Layer 11 of a small transformer language model trained on English Wikipedia (18 layers, counted from 0, width 128). Numbers have three digits each and are written without spaces.
Take only the direct path to the model's output, skipping the later layers: a vector added to the residual stream pushes a token's score in proportion to its dot product with that token's output vector.

Output vectors of the tokens that the questions are about. A number n stands for (n - 500) times 0.0038.
"ior": 320516511669521322593415639271610485520497500487649497382592649584500268436559539466542497405647354409638392440424460365428656520655649442488353418680624487580610387490698545490503461496531550633531761311489533545429552599486534417558252610305544418479581413381570526745496444584538474450401446525533494711295473518582699500492520539620589331636551633384517488647426536472290620576659
"lier": 179584458533344405615325604600486532592624364514349451386764464555727253536522392357697636318528511409421412519490308303372480375662619444299462537674458588361653433550468592393561483369485387614537582235261445516452393412534404592485340500463593625508494446646394390690612587542607606636478468549575628690285456634552512445522542598558402584623638444492687487644305662644395470536618
"ch": 400442341446514443604531674595518591572526559404510495479405531553562365324619536476490476588487451546588517360449441511447368387529505531431502515515496495414511377465577649431379588420361437362528599433533608377487548531472563562600400396498394519605590473432449424620524488500468506443476311710435570493506376537475498469422604535666420509612469480352520538494437279502487640496417
" Succeeded": 230333580602312450336148418448555516553666410654539447339631488563468237303495731559360522648622384256556439371508419441460490462419390308443504600409452218230416314520476567412402277168580497507732714325385496710336187413700352574710649367391703707785410368699422241684578442623592384417345330673603426604332508617490411513653614420539438614570674637251293480547313652488311467551398
"utch": 490459563480481368519232386534653335633459563482500231284599334471622232557564425383469467525328480509272245311425415393486360256686724461462433764486560447352618440553733609597458412384473480536712560441274523593386355447531476488676513532478559595561503452444523461572552532407587407530438432536652676616370541550564567576547568512661602557482702723470443442701482278589408581384564
"levision": 292553635430500359434330477411472477497680401507428546344625546607459159338668714506433458401557500465400539401474415257511284517610614539326488557451375375348452382492532603614433523287566628380571463415421684618424444571680433552640526506269438617746468476490404401616448460319544312339387237639678578520378500681486588566486602569700516521509572533189464506372279361698401534353401
" appearances": 328500563570464364406283524498562552535465502619584663528472429563561357408524529432502502463500303483426556503495397363469290554511568536479502413589445396484537434439565519574644292406636537371685630284363542606405364430553434533702380483537455434385471537611528436713637407459505450350462534631382475774293428503592493475500466440578333563534589606393430411514242513623420541566486
"ww": 421369414469539551572253799446535407500638654553374554594591512637718124333472719417465459606532444541261254596435453221720420491749909422267537468219642344456345451365636517476587479470571436322614514180241544604448348496581481475505516467146515591586291462758649273694741445648686507325318317521617500576234516803621449422615564384693564477542679470282507460591324389521407648429369
"|---|---|\n": 260587538349303410292149641544569230542578418470292535373409565631768100621792393273357551299582484433423303523255399259328347450424823665121616577500637455528778242441586578614650588443513549567647733212430434291372454403744418475505351487443321527756067334756492349387728449320645480246370357411777620858260256511606700741508482568637771440422494504478657270549308650594305563520372
"lev": 388422580614392319413402706460580659593632487412391463463604473543505233515660657458464514505556438371532504432449544469490374510531581483390549474524716480331534348369664605618482461347447635440562368386255562622468526489550638425776492382297584439678426455488535438590455470563630495414517509586438629617442509696510380619722670533721473480582508525370464617595363441534277503717392
"ellow": 505525494529587255523276599351599411569690255478607327351663521518650251406618500427429516646709500410443276361579235403593538485644624541460454440424560286570490350459487457313650572559519623524636567387412515662577367694552484543729191323412593633662375398510497517523534328390525544487315428598534378724375460829553705463462720371745507347680576409468437339495461550524463643458365
"pecially": 162559548500250414537177610471421582555480684538414354399581390648609174565686411500632416561419545325431204599653564213563366364652774648472610412376653299270626366537754537344511530424424492538846676335246422827193575624592304418475400425326433661500358577667457426612754527394618511672304308625739454880489308810515484602747695564795551488716636648047576248839360731629429587420543
" $": 304470500591452265614275600500503459422398502433462397484517516403558437477533517541571526518546427303439356362427402442360443511563652547362453520498595514342507319478801470511498525344612482511503539534374456385522258512561498323579524620444544530561451431458551415532669329561542580512512567405365522664259563601520575574447571481644589380563707569401562461612324504497663573531512
"imately": 426411542550380217444231585457465644531585441509304374602637342607559167655657515293703534540453493429533358374421500241524530429382496689322619561643442396446496391249960430546652389286675533521785728412179541707412030594437566467514511343637582392642553546471408480647454475461404468572208335668596573667270472583493474614291820784615581500809821719341705516625344567718258659457349
"al": 474559372541431418537533457435595399468552445349427423538614556527557388342582561495452565557413509521493560388505437564584488372497701498315557445491524286309556381543550540483320313491589407454549439442606589480486518611449580390580473532486498505539495547467385322489603416606641522461523444461400452583607453401433404611337454400570383361633503410541512520447529487639511696513624
"″E": 175462575352373387518179554427587409476761506675390487544658440453491187430504575402467513276379488455395425577380351232437215364482674523312408478488518585390500454416448719404340338487662404379653618483255740583301261497367556629452472558313659736525483298489563534555552280454491451481575423493684647555329383563461704549660629539619510490731651600356442539709314608643458430528563
"erland": 320323459555258331517308525306590552524687463630325473532867468435561159666472575504212342472415562555306395421500494272555352366529645518416489577357609368519448456583575712486666552122641341441865519209397511421453419772415335353709462558389558617405524184719378436674470643563417462367396456795576718750363264562479445577621621663596583459451677496322374328558325328713360706357414

Output weights of attention head 5. The head adds the sum of these rows, row i times number i of z. A number n stands for (n - 500) times 0.00072.
o0: 395577393645678259394447428619569646461359764480605520605510427575533503347458525571626590694531571395507522448582494416556406298458500500341598527574475382462558409619638403317431474593377463434627410373248493431702331636452582720597524437434462462667453663547569398749386257582374644597372485503448430581292699700518467641463709464531602453477668450561660421475417574366676232441483
o1: 516660511471387489478364519541317691298538466648441408362523676762474451460438616522452540566640356651526587440487534500480333469460595510653546291562630407417355718643381550440497716360440325409690445506451450493610529451650666518393562482628608473469542433601655484613582415506558340520399532583605612647307531540510496364615673360359533579661628653465758510606347529487393475688375
o2: 515480530458292278410487496421674429674382462703634427343614380684490546437514658402640561455360435516572541587584556630696469472324564548507781304599594686408364540624467458418490548328596482590472390636702566691315653387372525416696739506614603382407625336509690533406709695341560372348487520563291557587443513553630449428537333391463467312752702602493622535489334452619403486939591
o3: 598532397649562408571368541510427549358670645566477640610522487546367535463488585522507648617685544552435454248597341565403528435328497375456557510517440281711290599562548448460491362681559583487509592497435777395574597533432589563560390367421491488611542360293569578444394510554272365528469567406540357475609841612476560432623775380450512368550596405305459340490586472477582500221526
o4: 273566537488569628587584674562401575507520478497508633616642542417448492658515531602415538363583398522469622590324565263585467628553454239227389494451372623505697517530439517497430634488354385293453371362375621591394556472410377520388513607251399579566429494511321491588425519564479470566481466449444494581390407602566479642541588555584272616488180458407388527520664580494466479265591
o5: 427400606332437551618548413397619578414475674424529445646442493252581405493628591563336469454560659421655435735473375469486639444508338479776577426652436733407465311460367401405542581575486735546429355651490546504496707570513547478465493491615539519585623355444443548619377692375483551500676278672603581312691577162522361375433607440546585424623500633525562396475250265524520764496548
o6: 608609592626466354512354404541425440436528708538588528487406389388522539301371483521674654603569468593420494465491341500532518477652535388272469419535480440451432437615703615478477404558444719361446545444353575483337398667306674400660497445689488554532497528373497568523477408635449523473460440500391373562618533647646650536571534193403534361521660676316526470600438382448613453711518
o7: 457461616548542472465570599257506520610252482497552432385543490431530365519626550541497517438519432440592447527419553522353583444354400513476702555438474739427609403566391533276748561324453405471480294446568535560701469597559298460232463558470480609617640557479449611470577675575524388422394443464582442562333456607585561478611599524313605580536185368561487608335418630528627494415602
o8: 510443555497641574472263567224326618497527519548280427663701531500497489459472416314560405563677462573602519670551571608524662472396438664333442426707552331724307482412549526537571419528590679592638503512713263560679493716484426436601654441494702418447546493457494302461554634728490703408473561566485607588678422592410733494491408541406542561481520715559580494597468494683494390402500
o9: 470467527446413321343540395520507557582524492595681500476529612443494384409528652450794522644430555622490522749449608677302449556648325630539641500407630428594463451602421512473607553537660285619619500503464483189653653464497458530550454518529565357531479571625538325461589493625523444704461518590562497415263644515316386467385461529416723679468710675671542440583419609359384613795418
o10: 636257500509518609555561682487418573554529419512396682483475473431472422490457553416595464446415524397596604506562475587366596669442450435409512690388458542827386515531408497457566357466552232433473481562474575399567679568503516332464719667371482605460476364453369536448472622645446600663665507523625319444582626540316496427601716572345462422360194388387493516162607328551454441218494
o11: 563399701276493688511647396357492324306489241469462297369255619371490417655579432329281487464548363647457553766481452618422538553349331504868430492533522547450412537627441564617655635481508445488469651399744412534552672632636678294520571627415425584511628382442523472543530583427593344441556310457522570413681304218379306676727638569382783639416603812539575638600230213555397648668484
o12: 456587437515565788598462589253229681504371336577519404295762484601587493287311547702522588518371358479425436626604514630710634526442566435589552383496511465298456629445694557610315477511331626279613406446635552581332677276443624135755639447683470375296594427332334293590556714531609428410524487680244508431596237336685305486662476369394453500454519754461508558642403420591220595629564
o13: 514494514600605450708160573556295677543509704372402637525570489652440594444390420628666762734545461391558584405526315527610415429458781417283430517464525322414528598435477588430351477565517652591548353506452486386644379562272413443469663311467645551380423546606474387356374588513363544506504500664477426516488729534543363410412418540371387431582427368384543510704594530541671376300582
o14: 451613500548658585412571481371470475322364357535418457453716473467529420426553432607526635452337400509444572698402514392561626578456346533442454539572679464354709439584362315436531596553377529334586436431454397751393668546607244646319444565356373710519684456672475395528525373548574451460251479420555436459164430405535604551485366551517530621431306539535469570531598592565448340488786
o15: 515569666593288310453245340354438570372414518404491339398583599651416433547500486478444708672756484514561591679559566561599478482363619826646642496688627529439288500777404527399635652453678595579660504528553422673637568650588522617344530459545612496652566433559748500446774527511298313400359400559390650650284581730625433576684363504445637493673767566363609526652366604534586526890423
o16: 677534628716445551353572423349496602398564293373594496268563415454720522284425544626534400610447472337459322532384610545484670575610641374460223489520400529440674451144496483581517372646329600535492647394493618346443600405396595559557507497199504570357492539571180410663435661353537500461469488619429470309735314370472439582268373584577576549384224520500433605579696178325462629626428
o17: 836435441600421750583483627606464453549557432489580627358679361664497507447477382572487487332524512678205361413572660547545340402624619648496393566363493522707265324315554595706522381204380590585430581496516713560329355623500612515540520412504463441485300601391450310252701594365330344276462698471618644534709486575341466607686382615197308383420659474284329630781706383614384338643425
o18: 467452324587458467534463548626517222589637515500555589415639286687546610358657596648437449544443593701480537371456494346606414347337692443674491565593521263589550546437758668463635572475447555602488403530464610440457255487475593592312677476374341469481532581537576612571450530567387426276441715458803555607666516610462461545527287529446470445639609535609379631586318517552528553578361
o19: 580507440539712473576597438280565500337094413608404154455496492573514547471557380612378442468423542464284390554763365640504512405459462390708522386550574469519605381637610432430578360606488512545659823287740630500635611508500473556688568407669234448679898512528640508500361516559476368486419609631389303293370505156763234558604496659570585567315595794446432651500474518520376492700588
o20: 432545294455490682469488441700555419522684525434585558522620337674569398574537649665456528536471575712475541541358417440381386429411627507629463409808434410772446709447736730555643628683486422522571433493521685384582532496479381593376454570384402264371654710494309557775519418622339504591551676471563525527689551472368352549487671434302631543431670529654342642669344416482254579469518
o21: 355453393534447207329294429564567522601591686477500656482585389553497422653464390679680742612423453417617493411350444548436530365605543454365548415377487379495692587552484580306677454638469616607493459465455507392440550497421207724232407537399392561566455624571426500552391280601510581678393609422607541626338716565540459441308355490493490516440602154559354490460529766418497576306670
o22: 333478534490726765409680477472472518518248418569500510616597535507512546367552438415427243336241500512571632542651676541504582678508383507453440623443362411468672465442531433559437359635483456430601490509507355639577681637633497475608761710300590484458537413538444204621467537440606580420528366506425477415492412576471559562340385606705484588372262482491697549461645411453540246449667
o23: 785357462500472661676530351508500334448500672574477512480273337527651481453471584622448547323555609537400241437545341622289567449336440270932525376411408446549302464426832610657579467456348534591374594486473672285458363446401601414629473514504147504511529476374459485712291557432470520460610559374615474305829554200549383465685696377331588354496596577486358507431258389435419640481535
o24: 548401438553361450442344397687514349820703774411565623525289243510551554612519565542716621634417496533490413187467485551458431481699685541417570450382456403727562667522744625524386619648548608595384420568442583397404379404279410535469378418580468494380261476532589514496378449573437507574589652417515637647611484576421467488459289391301384402556516382439321371539616616544571594568456
o25: 443692452381347508439376601344482562410656525555667410463348604573500614633456526497431660633598278281500599308538540382582403503669597413472393377526566527489627773492292519562186476531460504323439426556550460654294568171356497440511393587518663497449519345617455633543671425605570496594747465497206549576530462400652293305338203549383352543645411634494447434628626422593548387509342
o26: 422537636437371400345547398672455375504687372549407565483240507407461506629503497490408613580576543566541481519271544402409467619683408589553528653429391323462592635580515591521279602567582262556526643323287397256596451473620477541472372597341490443407248503558585402518570243662470486716524448414395716458280624489328574454497490490549637556405592464439307310635532636392477587707347
o27: 579618561420391439319358392497516397309329420598632510445432445526594423399410514530400489578629357500563329558460609509621512407383592522423482422646614400024452465348561537371391554305369547471547516410497394558435377551612599562568503610438524392398592536380381633716682424500562625437417407555321457597390343659490404560579547239597477599424706567525580528523284365509397440772303
o28: 391519526288305444380555343279718363401497476331781352464445438400626477554480643695512656524468459432584483517598705622453530533539515706778559311533561546717592669593524315543366447533578438431525479567483390591553925447564603510464497651586454451530640435470585567735648580507541541540512420592177534544302475410604172411458290507622503471638537701384485412331493494458368534671363
o29: 781264529521430674577524490533500485581475456395600687421269243400635562392527605739670516406386404550584347356473337371525530610563635383476542555467396485683525419377576613514235629513415552572408417603510578345416523440343589438439538469462490354334458381470466409447443664565510422647721630468566634396875628348326630411565346354360442348567292739478241480544608350441535597351440
o30: 414552526569580548413572536406433451327510565464718503430438344702552579327408616593651376334500338593267468361467628418600585449519637390592378422542532528590566466561562431550327516324387554447512522451401541552389462417394581426605469508458457511413417415529423377694426494589628430403449600482367492620569305500482609410437506320672442424445544842556578467422354505407498560575531
o31: 611417478510470485311531478561510659568415470566523536460612362447454544564543491475563616478490353266679664419711598390524591584372469364369628685357683599469641446424196372357582522417553403577384513709584480658458409454537366585217581416589556645540525426595443719369613591357599604417550496450673500572182527540493440512407438554443509482556210352576576528309635628468530391378529

Each question shows a token from some text and the vector z that the head gathered there. A number n stands for (n - 500) times 0.0057.

" that": 458498449527506511589536495391579452589628617519804544463567493509530501526528391518593660512549
Which of these tokens does it push up most? "al"

"ur": 570530529509481512418487491514469461497469468498594530538478544464519477469528478519554455537485
Which two tokens does it push up most, strongest first? "lev", " appearances"

" F": 493527480404530495467388513530423555472433499450643476510420622549527513523466545568512467593452
Which of these tokens does it push up most? "|---|---|\n"

"g": 506549451443556580485536391486512575621438403320648440422593551369558681458557501579460601599557
Which of these tokens does it push up most? "ch"

"osh": 533525558462439490551422520633485465475526459533562531538459564552476437567510549510528529497478
Which of these tokens does it push down most? "levision"

"0": 399501622364494453467557564623554513456509468627427537490494554584516374564440512397443465447578
Which two tokens does it push up most, strongest first? "|---|---|\n", "lier"

"ta": 517508465503463397412480500507525515421398434483545538625475474373557521416469511518468445553507
Which three tokens does it push up most, strongest first? "|---|---|\n", "levision", "erland"

"ak": 479527444446527507530453481526474585519439504517556461391418433516535497504541558546578525644497
Which of these tokens does it push up most? "ior"

"2": 475565505551493434596478434517552509492506341541341572407362340507374519622651590550620572563597
Which of these tokens does it push up most? " $"

"8": 509575520577426448527464425527568473471425335451492544455494464483415569578613583534582514540583
Which of these tokens does it push up most? " $"

"7": 537574541568471402541429526492517467612525453530632613437628513522507508583581451521644541571596
Which of these tokens does it push up most? " appearances"

" Haw": 540566455541564598575592656453664574479459605520583613439447517401507457300367315493375421552491
Which of these tokens does it push up most? "levision"

" to": 477381494329364609421498612569496564481439484512642469503572433447553545448437554481470551461506
Which of these tokens does it push down most? "ww"

"iss": 519586538520605528478426389517391530488339462468572513514409533423480465476481610642477464641451
Which of these tokens does it push up most? "|---|---|\n"

",": 606657592578587551570462359462343541554304396433556505549397576334449511444436553788451462712447
Which of these tokens does it push up most? "lev"

"ad": 574512536480524385467436581472428443543509510479554541433577476653553496537485443515503430563581
Which of these tokens does it push down most? "ch"

" ": 565517467589504478506441556480559420578520474534589518470541514508459507462584472530570452517571
Which of these tokens does it push up most? " Succeeded"

" a": 524541502574388444544498538483468361441594522587549515482548482600505433530478472492460492501613
Which two tokens does it push up most, strongest first? "ellow", "imately"

"ank": 573607482572584669612623694420695591483439654513626655418443568420504470206323242550327392577488
Which three tokens does it push up most, strongest first? "levision", "erland", "imately"

"o": 593592464504470448452499484535500484573520562516631501543578554456540528413533452607562443607477
Which of these tokens does it push up most? " Succeeded"

"B": 567586526495575616631563607524618585537467612492624650472434542471467465345409395586354506579447
Which of these tokens does it push up most? "levision"

" L": 577518493570484486495498564502528428438535477530568542457502467504515429468505436487522423511519
Which of these tokens does it push up most? "ellow"

"|": 526510449516548517478437552520491491516489539512624496516526589565500512495540486520556481546517
Which of these tokens does it push up most? "ior"

" development": 463474458491473538518519576499480449472553506552609535445536464507498444529459468462471539453533
Which of these tokens does it push up most? "ellow"

")": 468482519457480521534474579518485495590505551546633509488590456523537497472467454462510482539504
Which of these tokens does it push down most? "″E"

" So": 570623460571622638627576626427674566474438633517607661422377574446461468304409321549382441570498
Which three tokens does it push up most, strongest first? "levision", "erland", "ww"

"ust": 461552553386563509406520705440422583535577534631468596493552608502406519379563342409454264560388
Which of these tokens does it push up most? "erland"

"ah": 420554428374535501329414530589334592373410509509600542584434688545550424496424566464534439491413
Which three tokens does it push up most, strongest first? "|---|---|\n", "erland", "lier"

"om": 289548425364616497334457607504513394705537503560451596453403686513461378617654469232532482402597
Which two tokens does it push up most, strongest first? "lier", "erland"

"h": 491540421487536560469395500499515548518473495402640485507531472417550513472533477434488522570456
Which of these tokens does it push up most? "ch"

" res": 566488521502450472531437566510449440481604424583545518477510505545460467537565550544507534557498
Which of these tokens does it push down most? "levision"

"ft": 574569500489581616624547558523604592500440590458619624469416569496451494372418419603387523584450
Which of these tokens does it push down most? " $"

" Sen": 547507445543518515507449554516518460548500542510622510502564587558493508496543448515578494536523
Which of these tokens does it push up most? "ior"

"ine": 636558585525435528615558428533500505484496414587508389485547599497461663451260583611444509667409
Which two tokens does it push up most, strongest first? "imately", " $"

"ō": 448528520485614608591485642428576534455445603570547656551421591459470399449434430514480544551452
Which of these tokens does it push down most? " $"

"obal": 531475498517440452432434625472453498557426405453580531507478448338625493461453502567481519610481
Which of these tokens does it push up most? "lev"

"gin": 594422327593428577528454468463454529425406404412674391516517502506461733504414558523519540577468
Which two tokens does it push up most, strongest first? "ch", "utch"

"1": 437552660339498413506522540550542517568456438471519494437549513458576435518526460600566474570530
Which of these tokens does it push up most? " appearances"

"u": 496519612404474450505320489612433505560418480492621564613453629518524431553530575598574523624409
Which of these tokens does it push down most? "ellow"

" |": 500535475481527487533435507480466525525459497515539487450467483523532497518578499550587501616504
Which of these tokens does it push down most? "imately"